Layer 3 of a small transformer language model trained on English Wikipedia (11 layers, counted from 0, width 128).
A neuron's activation on a vector x is SiLU(gate . x) times (in . x), where the dot is the dot product.

Input weights of the MLP neurons that the questions are about. A number n stands for n times 0.01.
n11 gate: 15 2 -12 1 11 -11 13 19 14 -14 4 2 4 -5 14 -13 12 -38 9 -27 6 -15 39 -13 6 20 -9 29 -5 17 25 29 -3 3 7 18 -35 5 -14 -15 -9 0 9 0 8 -21 15 -42 -3 44 -5 2 21 1 -21 -12 -8 4 -21 37 6 17 -27 1 14 -9 10 -22 -46 33 -16 8 73 22 5 11 10 -3 10 1 -3 -18 -1 31 20 -4 -14 9 1 2 -23 -17 8 10 52 17 -61 -7 1 5 -21 -12 11 12 -13 -27 22 1 5 -7 -45 -31 4 5 9 12 -24 4 -16 1 -24 14 27 -8 5 35 40 15
n24 gate: -4 17 -32 -27 14 -25 28 27 25 44 38 14 -34 3 -4 -22 5 0 -29 3 -5 -9 52 16 -31 26 69 -26 38 -29 51 7 51 -55 57 -48 -5 16 -13 -7 30 29 -29 12 27 -4 -66 -15 -26 -7 29 8 14 -20 9 -5 62 -29 52 -66 7 33 24 -16 55 -18 22 -21 74 -16 -39 -16 14 -31 13 -28 2 -8 1 46 3 -16 -55 -8 -4 28 -24 -18 -10 42 -13 -12 46 -8 23 4 -31 59 -29 -36 10 -18 10 -28 55 19 18 -28 -45 35 -5 -17 -29 -12 -7 3 26 10 -30 3 24 6 15 27 5 -21 -83 -13
n43 gate: -20 -58 15 43 -32 0 -20 41 28 3 18 23 -7 -7 -2 -33 -35 -16 -55 37 12 33 28 2 3 42 -64 13 5 19 -7 34 -29 -19 75 -24 -22 -13 -22 -32 -4 19 -10 -4 -18 54 -12 -36 -34 -39 -3 -47 27 -17 36 -20 -28 -5 42 -18 -33 -1 61 23 -8 -10 -27 18 27 4 -35 -6 39 -47 -2 -38 31 26 -44 -7 2 16 26 6 -21 2 -15 32 -24 5 -17 4 -47 -19 41 9 -9 -13 -7 4 -33 32 36 2 -38 37 22 -26 -28 -21 -3 -11 -9 -65 -45 2 -12 20 26 -19 -7 -16 -36 2 -25 41 3 22
n44 gate: -15 7 -36 10 22 -65 -3 -15 60 20 14 -17 61 -8 -50 -4 64 8 9 -1 -19 16 -5 -20 -43 58 -27 -80 -6 -11 -41 -36 -25 32 -6 -45 52 53 27 -2 -7 21 -45 -65 1 8 -42 41 15 -9 -1 10 -39 -3 47 -46 0 19 6 1 1 7 -15 2 -2 18 17 15 12 30 -39 39 11 39 -27 35 35 7 -14 -17 -10 22 16 9 -1 22 17 -45 -3 62 -21 -21 -2 15 25 -23 5 32 -3 -13 -34 28 49 12 17 -8 -29 -20 57 -15 32 -19 17 -34 -34 43 -29 17 35 27 -17 -22 4 -37 -33 -19 4 10
n48 gate: -4 31 -12 -10 -37 -17 -39 -26 -15 17 28 39 -11 10 -7 -25 22 -36 6 -4 -2 -27 -18 55 53 -15 -54 -59 46 7 -36 -12 19 1 35 -24 44 11 -6 23 14 11 8 -18 8 19 -23 -7 -2 -1 4 -6 -18 35 0 -45 -39 43 -4 13 3 5 3 -11 -22 -4 -23 1 -1 5 -13 -15 5 -5 13 -20 -1 17 -17 11 -22 30 30 -4 14 -27 -16 9 1 -26 -14 -14 16 -39 -8 41 15 -10 -10 44 -13 19 21 -20 17 1 44 -4 5 -9 -3 7 20 18 -19 11 19 -16 -3 57 40 -18 5 -33 -7 -1 18 6
n52 gate: 1 27 -14 -11 4 -9 38 20 9 77 -32 -6 8 -33 14 -27 15 0 -26 -1 -35 49 31 6 -23 0 4 -29 34 -19 -28 -6 -81 -24 32 -12 25 -61 15 39 -29 6 -19 -11 5 19 17 -21 12 -10 -4 -25 -32 -11 -1 3 31 5 4 12 28 22 -25 2 17 56 -20 24 27 31 -34 9 -17 -31 8 -20 -5 -14 -43 34 16 6 -21 5 23 -17 17 12 -21 -12 -9 -8 -1 -6 19 47 -4 4 1 21 31 2 2 -30 9 35 -14 36 6 -15 -10 13 -15 -36 -17 -24 28 4 -10 14 -6 -12 -20 5 -16 37 -5 -38
n65 gate: 21 -21 48 13 -5 -16 -11 30 -14 -47 -30 -21 -6 4 -28 12 4 -11 16 -33 -35 1 17 41 14 31 -10 21 34 15 -13 15 21 1 15 -19 -26 -27 15 -2 -8 4 23 16 42 -44 -4 2 2 -8 21 -7 37 -6 -21 -28 21 20 11 -14 61 1 42 11 -24 -6 4 -6 4 -47 5 -1 23 -9 0 25 4 -30 -7 27 35 36 5 25 12 -16 20 -56 -15 -1 22 8 38 11 49 -9 9 3 -12 -1 8 5 10 -31 -20 -39 -1 -15 20 -43 5 0 14 0 -7 -4 10 20 -35 -18 8 18 -27 3 -21 -14 29 3
n77 gate: -28 11 -28 18 34 -18 30 -22 -36 17 -21 -13 -17 -13 -30 -15 -58 -21 -18 47 5 -7 -14 24 -42 -32 -5 -3 -9 -6 -56 28 -7 1 25 -15 -2 10 -31 -3 -47 -6 -13 -12 17 34 -26 -5 11 19 -17 12 -35 -7 -4 33 1 1 7 -10 -6 -15 30 5 6 -35 15 33 -1 -17 9 8 -14 -6 -21 20 1 8 1 -10 3 13 -23 26 20 -12 29 -38 25 23 32 -15 48 57 -11 51 -20 -13 -31 -24 -24 -41 4 -30 -4 14 -6 -11 40 44 3 -41 -3 -9 -36 13 -5 -10 -19 36 47 -27 -13 -13 1 -39 -34 -21
n89 gate: -13 23 -61 33 5 -49 -26 29 -37 -54 6 21 -18 -52 -37 -17 -33 -36 -26 35 2 -8 1 -63 11 44 -26 4 59 -65 31 -31 20 4 -44 -34 19 2 2 19 9 25 22 -28 20 -2 -6 9 -34 5 40 -17 -16 -10 -16 -2 22 6 22 10 1 23 -9 -14 24 27 10 46 -21 -25 -49 -21 44 16 21 -2 -45 14 -9 24 2 0 -5 -60 8 -47 -68 -2 15 18 -32 -6 12 -22 -34 8 20 13 22 -35 -43 -10 34 -13 9 14 -11 28 -8 -25 24 -35 0 -31 49 -1 28 -5 -10 -18 41 -5 -5 -25 1 -16 8 -5
n111 gate: -4 -56 -29 41 52 29 1 43 -31 27 3 5 -56 36 9 46 -23 -13 10 -14 5 -31 6 48 -9 22 -63 -17 -24 5 -16 16 9 13 31 44 -4 -6 -14 -52 -20 27 -6 5 -29 -17 6 31 27 15 -18 -11 -1 -31 -5 -36 20 -2 17 -18 -4 1 -6 18 -10 -28 -31 5 -17 6 -10 40 -14 -9 -23 -45 21 -65 9 -18 6 23 9 -22 48 -41 24 5 47 -25 -25 -47 14 6 -50 33 -2 2 -50 -17 30 -3 26 -21 -6 13 11 -36 -43 -9 -57 41 -42 -12 -70 -65 15 28 -1 8 25 -52 1 -44 34 -28 -21 27
n130 gate: 10 15 8 5 4 -11 -41 21 5 1 -18 5 -1 -18 -28 -29 32 2 26 46 -11 -14 -29 -51 -36 13 20 12 31 0 3 29 -16 -20 5 -30 -35 -12 -14 54 -12 0 -30 -9 -26 -12 -17 -24 -33 -1 -29 16 -16 -12 20 -8 -42 -39 46 13 -15 20 2 17 -2 -18 27 -26 10 -12 -12 -7 6 -4 -31 -8 -8 21 11 14 -9 -14 9 3 11 -12 -11 39 -41 -3 -24 12 27 -2 -16 33 17 23 11 22 13 26 13 -4 -20 25 12 22 15 -17 -4 13 -4 -12 -9 23 -30 4 1 28 13 -4 27 -9 7 -8 -11 -21
n156 gate: 14 -10 53 -7 37 -51 -47 36 23 -4 7 17 -33 1 16 9 31 24 -7 -1 -45 -45 21 -8 7 7 13 21 12 23 34 3 7 2 -28 -40 16 43 -27 -48 -36 -24 36 27 -28 32 4 -68 11 -25 2 -13 25 -51 -38 9 21 6 -22 -66 -13 6 12 -3 -9 -27 -19 36 -2 -11 -20 -40 -6 -2 -53 -20 5 40 43 16 -7 -1 -38 -49 -21 -32 -42 -8 4 8 -11 49 67 -47 -15 58 -10 -13 28 -17 45 56 53 -64 62 23 63 -44 -10 -57 -43 77 -9 -30 -10 -68 50 -23 35 2 10 33 17 -53 43 -12 23 -34
n199 gate: 10 -54 -5 0 12 0 -49 -9 -29 10 34 31 -9 -5 0 -48 36 -16 -30 -38 16 -18 -5 -2 2 -16 26 21 30 12 30 20 4 1 -33 -33 -50 11 6 -25 34 -17 -12 -16 34 -39 -32 -4 -11 -4 19 14 2 -4 -2 27 31 45 -18 -19 -20 -3 45 -7 34 26 28 -71 -15 -37 40 54 -3 36 -9 -30 23 -8 52 -1 25 -12 6 15 40 23 1 -3 54 -14 48 -66 -47 16 -7 -2 32 4 2 28 2 5 9 -47 18 22 41 -2 16 9 -41 45 -36 24 32 59 37 28 -25 24 -23 36 35 -43 17 29 -8 46
n253 gate: -1 -12 -47 33 35 29 -35 -68 8 -15 -25 7 6 2 -49 18 3 -26 7 4 -22 -2 -31 49 -3 -2 15 1 40 21 1 3 21 5 -8 22 56 14 8 27 19 41 16 -5 11 -4 69 -9 45 -19 33 -12 -49 49 7 13 28 1 30 22 26 3 26 10 2 17 -17 11 -3 45 -33 -24 -4 -17 33 12 -55 -33 -8 69 24 -4 47 -8 -12 5 12 -19 -27 18 -29 -22 31 -42 -20 33 -21 29 -11 8 2 -13 3 -56 -11 -3 8 13 -48 9 52 -34 29 17 -24 37 2 -11 -7 40 -16 -31 10 -59 -6 38 -17 25
n11 in: 8 10 -10 -20 20 15 22 23 -3 -7 26 11 -43 6 -9 -3 19 3 -36 19 43 -12 35 24 37 -19 -19 -12 -20 15 6 41 20 -15 -11 34 -4 28 1 9 20 13 32 -13 23 7 5 -27 5 42 42 -6 11 -5 -2 27 -4 11 -13 32 26 43 6 1 15 -35 6 -31 -26 -18 -46 -5 15 37 28 32 -26 6 0 -8 16 1 -39 12 21 -23 6 0 -21 -6 -15 16 5 -1 -8 25 -4 -18 26 11 -50 52 -24 17 5 -16 20 -5 -3 -5 -3 -4 5 14 8 7 5 4 -34 -9 1 26 26 10 3 -31 17 -4
n24 in: -56 1 6 -12 43 40 50 -35 14 -12 15 4 19 17 2 -2 41 -10 2 -53 21 -24 -20 44 14 -26 -17 -16 6 20 32 30 -24 -66 11 -47 -3 17 67 1 -16 -17 -4 -17 -3 -37 -48 6 10 27 -27 39 15 -53 11 -47 -38 6 34 3 -41 50 44 -29 13 28 -4 21 1 -28 48 19 -1 14 43 29 4 4 43 -26 2 31 -23 23 -8 39 44 -15 49 -28 -18 -2 12 18 11 -31 -45 -14 30 30 63 14 -5 -20 5 6 14 27 -13 8 23 11 -3 13 38 -14 -15 -12 -17 -34 -27 -28 -49 -11 -7 26 -31 -16
n43 in: 10 4 -5 13 9 -9 36 5 81 7 15 22 35 -7 5 -5 8 27 32 49 7 39 16 2 -31 -29 -25 -6 -16 -39 9 -5 5 45 -13 -28 3 36 -9 -26 26 -29 -22 -4 19 -16 21 -7 -8 -46 12 26 17 8 34 -3 -33 -20 10 -47 28 -61 -10 -23 -3 30 2 -67 -19 34 15 19 -8 2 58 18 45 2 3 -18 32 4 -7 21 2 10 -2 0 -5 -28 28 -41 21 23 8 -41 -51 12 -2 -5 -7 -22 11 -3 15 6 11 -17 34 32 -53 20 12 -60 -40 -13 5 41 -24 -21 24 -46 -8 -16 -9 -5 -30 -9
n44 in: -17 33 16 16 36 27 56 33 19 7 43 20 11 30 21 -33 -7 -10 29 -50 40 -36 16 28 -62 -1 -16 -36 12 -7 34 -24 17 39 -11 40 4 12 -16 -43 19 4 -27 28 16 15 9 19 -10 -3 9 41 4 0 -14 -10 23 -7 6 4 48 25 6 8 37 -11 7 31 -19 -38 14 3 34 -38 -5 -8 37 -2 -40 57 2 31 3 -56 23 35 -20 -19 15 -22 -31 -24 -24 7 -17 12 6 16 -28 -5 -46 -8 -43 20 29 48 39 -13 31 -4 -10 7 1 -24 -94 17 -14 -35 -45 -34 3 -1 -7 -2 7 -8 -31 -41
n48 in: 13 -14 -3 -25 20 61 -18 -59 -39 16 -2 18 17 39 13 -12 -11 18 -8 2 -3 9 -10 15 -4 -16 -16 15 -3 -6 -11 18 -7 -5 58 -30 -38 11 -11 -10 -22 0 -45 31 7 -31 -4 -4 -12 -29 7 2 -53 18 12 8 -19 -31 38 12 10 -19 -23 26 -12 0 -23 3 -35 28 9 10 -22 12 -48 30 -51 -25 -12 -9 -7 8 -9 -41 -26 -28 -5 18 32 30 -14 46 -33 14 -23 -15 8 30 -9 30 9 1 -11 10 -11 -36 -23 -5 -7 -52 11 -1 -6 14 -14 -5 18 31 11 13 -22 -9 -1 46 -7 10 31 5
n52 in: 19 -43 4 -12 52 -1 1 2 20 7 10 -27 48 -6 -14 1 4 -21 -32 30 15 -12 8 9 -45 -9 19 4 2 -26 16 -49 -23 -15 -34 27 50 18 -7 3 -20 -19 44 -1 7 -56 -30 -6 -21 11 -2 -11 57 -29 -2 13 -18 -6 -4 -8 27 -20 4 -4 18 0 -17 7 -39 32 10 20 24 -6 20 22 7 6 18 16 -36 -3 35 -21 -6 -11 23 -38 -11 6 -42 16 12 -5 -6 41 26 -6 -24 -3 -19 -45 17 9 16 -2 6 -11 10 -5 -15 -13 6 -65 -22 18 -1 4 31 -18 61 2 -22 25 -16 -19 28 -10
n65 in: -33 7 -11 23 -38 3 -1 -8 41 24 -1 -16 8 11 2 -16 18 31 -57 18 -13 -23 -20 1 -3 -29 20 -34 -1 -23 12 -37 -15 12 -25 -15 -22 17 -1 9 8 12 20 -6 21 -7 18 22 -11 12 8 33 44 3 -44 11 -10 -31 28 -10 39 -2 -18 -10 -29 -41 32 -3 23 -5 -6 36 2 -18 -22 22 -29 31 -20 -23 28 23 15 4 23 -20 -1 8 16 -17 32 24 -23 31 9 -6 16 -6 -7 -1 -20 13 17 13 -14 26 6 -1 57 -12 -4 -11 28 -1 -1 15 17 16 22 -8 -33 18 13 18 10 -8 -8 4
n77 in: 0 -18 31 -23 44 17 44 -8 27 -38 -14 4 -3 5 38 8 21 27 5 -32 -5 23 12 12 1 7 -1 -10 5 -3 -12 -1 -31 44 -19 -16 20 -44 14 32 4 31 3 8 7 39 -9 8 8 10 13 4 23 -13 -7 -8 -6 -23 16 24 5 -13 -12 33 -16 -7 -36 35 -6 -22 2 47 -1 -1 13 -19 19 -11 -12 12 -25 21 46 14 -67 -2 -17 -21 -5 -64 -24 19 -40 14 -21 2 -19 -27 47 -10 29 -3 16 8 9 -18 -48 50 -18 37 -5 17 4 -18 -8 14 -30 28 -5 -13 -30 -11 30 13 34 8 -1 -22
n89 in: -30 -11 -8 -14 53 -37 29 47 -23 12 13 -23 16 -53 -3 15 -61 -15 -23 22 23 -18 -19 4 1 23 2 17 -2 -8 -20 24 -37 36 16 -41 -5 7 7 -21 44 -13 -28 23 25 65 21 3 7 -2 -39 -2 -24 2 -17 21 -66 -16 -19 8 -12 -19 10 4 -49 -14 3 -35 1 53 -43 13 -17 -33 -8 -6 29 29 18 -14 11 2 17 17 -26 -4 0 -5 -27 45 -6 -36 -29 -5 -10 22 -33 38 38 -40 -22 -17 5 -10 2 4 10 29 -27 -9 22 50 -2 -7 22 21 27 7 -9 0 4 -11 -41 -30 -5 15 13 -3
n111 in: -5 0 1 34 -12 11 -22 -2 -25 -5 13 -10 31 4 -5 -7 38 4 -20 -12 41 45 -20 -73 -8 1 30 -26 -32 -7 -6 35 28 -7 29 6 -21 -6 -42 -10 10 14 30 -46 -17 3 21 43 -1 29 -16 76 11 -9 -19 -21 -36 -7 11 -34 11 31 -2 2 -16 -12 -12 23 -6 -13 -31 19 35 -35 29 -36 41 22 3 -6 -39 24 27 14 31 14 -36 -4 21 8 3 -34 -31 -7 28 -22 -64 -45 34 19 -36 53 -68 -19 2 -26 -23 8 20 25 1 -32 16 29 -11 43 -44 -52 -12 -2 -33 36 -6 -6 19 17 14 38
n130 in: 15 -1 10 -35 20 -3 -21 18 10 31 3 -46 1 21 -16 14 -21 -2 61 -12 -17 -44 40 9 -13 -2 12 17 -10 -20 -42 -6 11 27 21 16 7 -21 42 -10 -18 -27 8 1 -29 1 16 -46 -11 6 5 1 -45 -5 14 18 28 -29 3 -23 -3 -38 -32 -1 20 -4 20 -8 3 -27 33 -5 -3 5 9 16 4 -16 5 -6 6 -19 -7 34 54 -7 -35 5 -27 -5 6 -4 -27 -19 -21 25 2 -14 -34 -26 -27 -24 -26 -2 -21 14 20 7 10 -19 -4 15 -26 -14 -18 0 -28 -8 -4 2 29 -11 17 -10 -12 -18 -24 19
n156 in: 58 14 47 21 -31 -30 -21 46 -11 -12 38 -26 -43 8 16 -32 17 11 -32 41 -62 23 -20 -27 -18 -4 31 23 67 -35 -3 21 9 3 -9 -24 3 36 -5 -67 20 -8 42 77 -13 55 17 -12 10 -22 -21 28 50 -53 -14 -15 11 65 -9 19 7 23 -15 -12 21 -81 -30 39 12 -54 -61 62 4 -39 32 -13 -20 11 -16 -18 -50 9 -35 -9 26 -21 19 33 -31 -4 75 -39 31 42 52 2 -27 -30 22 -15 17 -6 -11 6 56 4 -68 12 9 -3 -9 63 -65 16 -15 -28 -27 -61 33 12 17 58 -20 17 42 -3 -11 24
n199 in: 6 5 -1 13 8 -27 4 -27 -7 7 8 -23 29 -32 0 -28 -44 19 19 -1 -6 37 -20 -12 3 -19 7 30 20 31 2 41 8 -12 53 -18 -45 -4 -15 -61 -3 -18 -60 -3 33 -10 -21 9 -9 -26 -20 -5 -20 41 14 -15 6 -21 -3 -1 8 -18 -5 -3 13 32 13 -24 -8 -7 -19 -17 10 -17 -7 19 -2 1 39 -18 -31 -38 -22 -33 -14 40 -11 19 61 19 -13 15 -14 27 -15 31 -53 -8 28 53 -10 7 -12 -13 -16 1 -5 -37 14 -2 -36 47 -5 -21 -14 -19 -10 -77 -72 -3 -5 22 -45 -33 0 8 12 1
n253 in: 30 14 -7 -58 5 -15 28 -26 -6 39 -70 -42 1 -29 35 9 21 19 14 -43 15 3 13 -20 -27 -2 28 -22 -20 -4 37 -4 -1 -27 5 13 -16 -5 51 1 17 -17 10 6 4 -24 27 -41 -1 -4 15 -28 13 -2 -1 -10 62 -6 -5 13 3 14 -49 -18 7 22 -18 21 -7 -7 -33 -5 39 -27 7 55 50 -15 -4 5 20 -7 -16 46 -19 -10 6 10 -6 7 6 -2 46 7 -30 1 18 -15 -28 -22 -19 6 1 8 14 44 -1 6 37 7 -12 -41 11 2 -4 1 -20 -29 0 -16 32 -11 -37 -13 -24 68 -27 24

Each question shows a token from some text and the vector x that enters the MLP there. A number n stands for n times 0.034.

"or,": -38 -1 18 -7 -3 44 24 -15 4 6 39 7 -23 -19 -5 -2 11 30 -22 23 -36 -20 7 9 18 -4 -3 -1 -1 20 3 11 -12 -14 8 18 -17 -51 -18 -14 16 -5 27 5 -26 -42 -7 19 -22 -11 -20 -30 -13 7 -29 19 -16 21 -18 0 -27 -11 15 -46 14 22 19 16 35 3 2 3 -36 18 -4 12 -7 -10 -20 2 16 4 -8 -12 -5 40 28 -14 -5 40 9 -20 -1 13 37 10 -8 -6 -13 -18 12 16 -26 -35 -2 -6 -18 38 16 20 22 24 38 32 -20 53 15 -25 -16 -29 -18 0 0 29 31 -12 -3 12
The most active neuron and its activation: n24, at about 2.3

"g": 3 -14 -16 -27 19 -26 13 20 18 -20 -7 12 -11 13 13 45 -39 -46 0 -13 29 25 10 -14 19 1 -6 2 -24 39 15 30 -11 3 -6 -27 9 3 -28 2 -7 -17 -30 20 -23 -27 41 -12 -32 25 -36 9 -1 -12 -8 -30 27 38 -7 11 -11 22 -15 7 17 47 33 15 -42 32 14 -27 -47 -58 -44 70 -16 14 52 2 -29 -20 7 27 13 17 11 -5 -34 19 0 2 6 15 -8 10 6 -34 16 4 19 3 -41 12 -13 -27 22 23 1 16 -20 -2 0 54 34 -11 -29 12 32 20 -24 36 13 -26 -17 -12 6 -10
The neuron with the highest activation: n11

" 2017": -30 22 20 -16 -29 23 29 -13 23 -14 -5 4 -30 1 -8 -17 -13 56 18 42 35 -1 -16 9 5 -1 8 -10 -1 2 -12 14 -2 42 -1 22 -17 -28 -27 -35 19 -6 8 -11 -3 -39 -19 -23 -1 28 11 -34 -3 18 -25 20 -31 13 8 22 -15 2 4 -1 -28 0 -1 23 -27 3 -6 -24 12 32 -23 12 44 -12 -2 -22 17 5 -11 -9 -21 12 38 13 -35 29 -24 35 15 27 -25 -42 -6 21 1 -16 26 23 22 8 30 9 -13 20 -13 7 30 -14 -21 -2 -46 26 -17 -3 10 30 22 -26 -20 -7 27 -13 -3 -33
The most active neuron and its activation: n77, at about 3.9

" becomes": -36 -1 29 25 -50 -10 -4 19 -54 18 7 0 41 -2 4 8 35 20 37 9 21 6 8 0 -2 -49 -13 -6 36 7 5 17 -35 20 18 0 14 -16 -17 23 -2 4 -4 -11 -3 -45 20 29 -3 13 -3 -43 26 6 5 0 -18 -26 -21 5 -22 9 -39 -10 37 18 -29 -7 -2 -9 59 -4 34 20 31 8 -15 -32 1 4 -20 -22 -8 -14 -28 4 3 -11 -13 20 5 -6 12 5 -18 -20 -20 -11 9 -1 -18 -6 8 18 30 3 -11 14 -7 53 6 22 -4 -1 11 -11 -28 -12 11 16 -35 5 -42 -6 24 -20 -30 15
The neuron with the highest activation: n89

"\n": -19 -3 10 11 -12 -8 -8 2 10 31 -20 9 5 18 -44 0 13 -18 -9 26 -17 13 -28 6 -8 16 -2 10 15 -18 -2 -30 9 3 -1 1 19 -16 18 14 18 1 -27 44 38 -44 16 27 2 1 10 -27 27 -8 -35 -16 -4 -6 -40 0 -9 -16 46 -34 -1 -14 -11 45 12 -49 -1 29 17 2 3 41 -7 -14 12 1 19 -12 -30 -25 -4 -22 -22 11 18 -17 2 -48 17 21 -1 -11 3 -19 23 -17 15 4 -38 14 -8 -10 22 17 3 -22 14 4 17 -29 -23 19 8 12 -13 -7 -3 -26 -11 46 1 -22 51 -21
The neuron with the highest activation: n65

" of": -5 -15 0 -11 9 20 53 2 1 24 4 -32 22 -17 13 22 3 30 13 31 14 -4 22 0 2 -25 13 14 6 24 -18 5 17 -29 -23 24 -3 -15 -4 12 5 36 4 -8 18 -49 -13 -12 -26 31 -10 18 -11 3 1 -4 41 15 -23 -8 0 35 25 4 7 16 -18 5 17 -17 -17 22 -1 2 -9 16 0 -43 20 24 17 -25 -17 11 -5 -25 8 5 42 25 -28 12 -27 10 -5 4 1 -16 20 5 7 -25 13 -39 29 2 -12 16 -15 26 9 20 0 -24 0 10 5 -22 -35 -26 -16 -5 13 -5 9 -4 11 1
The three highest activations, in order: n24, n199, n52

" in": 4 23 30 -3 -27 -14 24 -5 -22 5 0 -11 8 -1 -31 13 31 34 4 26 -4 -15 41 23 6 -38 -21 -19 -13 21 3 -2 -14 -24 -30 24 -36 4 20 -44 2 -7 -32 24 -8 -51 -11 10 7 21 3 8 -4 -7 -17 15 10 12 -18 -21 -7 -20 -18 -9 29 16 -14 57 10 -9 -3 -10 8 -12 6 18 23 -20 15 4 -9 -32 -16 17 -22 -7 -15 4 17 22 -13 14 -19 -12 8 -15 -24 -12 27 8 25 -20 14 -35 19 -6 -32 19 -5 1 13 14 12 -19 1 -7 -7 -12 -6 18 -8 7 15 -20 21 -26 -21 -25
The three highest activations, in order: n156, n24, n89

" 300": -19 16 28 -9 -20 1 -7 37 11 -14 9 -26 15 7 19 -9 -2 -3 31 53 1 40 -12 -3 11 -4 35 17 -30 22 31 -34 22 18 34 -6 0 -15 25 0 8 3 13 11 -7 -41 23 -15 2 -7 1 24 25 27 -4 18 -26 6 -40 50 -6 -9 -13 -7 3 -36 -29 22 -8 21 45 20 5 19 19 -19 7 9 -26 4 0 -47 20 21 1 25 7 15 6 42 -7 15 5 -16 -18 -26 29 -5 22 -5 32 18 -5 24 4 -12 12 25 4 6 35 -27 -34 -12 -8 56 5 7 18 16 0 -1 -17 16 13 -2 -17 -4
The three highest activations, in order: n199, n44, n24

" imp": -25 18 -42 -19 -22 19 33 30 -22 -33 -14 -9 40 16 -80 3 9 16 -21 14 14 -4 -10 -12 12 -13 5 -22 3 -38 10 28 -2 17 10 -4 3 7 -14 -7 -9 2 -25 -12 -26 -34 59 -12 -53 39 -36 3 -13 47 -41 3 -30 -5 -18 -19 -8 -31 -13 -16 -2 1 -5 -2 6 1 24 7 -5 -8 49 4 6 20 6 39 2 28 -16 5 -12 -1 -27 -11 -31 -39 -8 24 6 -13 28 -20 4 -19 25 -26 9 25 17 -7 17 -33 12 44 -31 59 49 13 -16 3 0 5 26 18 -1 10 -22 5 -18 -9 -13 -45 25 7
The most active neuron and its activation: n89, at about 7.5

" energy": -36 -15 7 10 -30 -4 -2 -15 -23 -2 32 -35 22 -11 -15 -16 -36 0 8 20 -9 25 19 -14 18 -38 21 -49 15 -40 -21 -34 -11 28 -1 -2 10 -50 -20 -18 -3 -9 3 -1 -23 -46 -25 -24 -14 -36 -6 -12 13 33 -34 24 -8 17 -22 14 5 -25 -10 -3 12 -4 -2 6 14 -8 1 5 3 -20 2 -1 -8 18 5 -26 -6 -29 32 5 -55 -2 24 24 15 -6 -25 21 -21 -1 32 -3 27 -30 20 17 25 17 1 40 2 -16 1 -2 -9 22 25 -21 -1 5 25 23 -24 -4 -20 -31 9 0 -8 16 9 -23 -4 -24
The three highest activations, in order: n44, n11, n130

"ran": -16 -25 2 0 -12 -29 20 -16 12 24 -36 -54 -21 -9 34 16 39 -16 -12 13 6 13 27 40 -21 24 -23 3 5 0 16 -23 -7 50 -13 -7 -26 -7 20 -37 21 13 32 3 -6 -29 24 -22 -34 22 -28 19 -24 -6 1 -34 6 -10 -6 18 -22 2 3 -2 17 -6 -6 51 -7 -43 -38 31 7 79 -7 20 8 13 31 31 -14 34 18 17 -40 41 17 7 -18 -18 -5 -1 26 38 14 31 32 11 -15 15 0 14 -16 4 20 -21 16 -19 14 33 6 2 -52 2 -23 29 4 -4 11 -12 -33 -8 12 -4 -8 -37 -31 3
The neuron with the highest activation: n44

" 1930": 1 31 24 -44 -7 39 23 5 33 -20 5 16 -32 -9 -12 -17 -11 24 -22 47 -4 9 -36 -20 -8 -4 28 6 -2 14 20 -21 -11 27 8 34 -19 -23 -25 -6 28 4 -22 4 -7 -42 9 -32 -4 23 1 -16 -21 7 -25 33 -11 11 -15 46 -4 5 1 -6 22 -15 -24 35 -7 16 13 4 17 38 -18 25 31 -6 3 2 13 14 -4 6 -18 27 26 4 -25 20 -11 28 28 19 -4 -11 7 6 21 -40 16 -7 19 33 33 0 -17 30 -40 12 11 -10 -9 1 -43 23 4 2 17 2 17 3 8 13 22 -9 -18 -25
The most active neuron and its activation: n77, at about 2.2

" the": -22 -5 6 -21 19 28 16 -8 8 -12 34 -14 25 -4 20 14 12 8 3 40 4 27 14 -2 -12 -18 12 8 2 17 -3 8 20 15 29 7 -8 29 31 -5 -15 30 10 28 -9 -55 -17 17 22 -29 7 -29 11 37 -31 -4 -1 10 -13 -7 -15 -28 -21 -7 16 8 13 21 11 -9 35 17 15 0 35 -14 10 -4 -12 -5 -43 -18 -29 21 -1 5 2 8 -1 -11 7 6 23 6 11 -16 -9 2 -9 21 6 -13 1 8 -2 -1 -27 -2 16 -10 5 17 -1 -21 1 -15 12 4 -28 13 -4 -40 4 4 2 -2 -19 16
The neuron with the highest activation: n24

" V": 1 31 20 -7 -17 28 60 13 1 23 1 25 5 17 -12 13 -18 -31 -30 23 30 6 13 6 12 -23 30 -13 -5 -13 13 -8 8 2 -1 31 -18 27 34 -8 -65 57 -8 -17 -26 -42 49 -30 -5 17 -4 -28 9 1 20 11 -23 25 -9 27 11 5 4 6 2 8 0 48 -3 -17 0 13 -27 -12 -10 -18 13 10 6 -7 -16 21 -10 0 -3 -21 17 -8 -28 4 -10 12 19 8 -19 -19 19 -7 -11 -6 -3 -8 -23 -14 10 -23 12 31 1 9 12 16 -11 -1 -7 63 -3 2 -13 14 8 16 -16 19 -6 -31 6 -27
The neuron with the highest activation: n52

"ael": -21 5 -7 -31 4 5 -13 -10 16 5 -3 -2 -7 13 22 11 7 -34 6 -41 25 -12 -5 33 -9 -20 11 10 -2 -3 27 21 -22 32 38 -11 40 -36 -15 18 8 -1 22 18 -51 -29 8 34 -20 -11 -11 -9 -33 58 32 -17 -26 39 -30 11 -17 -23 -22 49 12 7 18 7 -16 7 0 -5 -15 -3 -65 28 27 1 -3 -29 -40 19 29 48 -29 36 0 33 -30 15 -37 19 20 -9 -28 -6 13 7 13 -34 -4 0 -46 20 10 -3 21 -16 -23 1 -14 -31 20 30 15 -1 26 8 -4 38 10 26 14 23 -14 18 -8 7
The neuron with the highest activation: n48

"4,": -1 17 -14 18 -13 37 4 19 -10 -6 54 0 -42 7 20 -3 11 39 3 10 -26 -3 -45 18 8 16 -28 15 -23 32 -3 11 -14 31 9 20 -11 -59 -32 -20 -14 0 27 20 -20 -39 8 4 -25 48 -19 -36 -12 6 -21 27 6 22 -21 -10 -16 -6 3 -23 13 5 -1 -3 -26 18 -17 -10 -28 26 -23 -3 4 -4 -44 -9 18 13 -10 35 2 41 -4 -14 -26 34 -7 27 -2 24 3 -45 -19 -23 9 -3 -2 20 -20 -16 25 15 14 37 -14 16 24 21 -10 10 -44 -2 -17 -31 -13 -7 -14 -2 -16 2 25 1 -4 -23
The most active neuron and its activation: n111, at about 2.6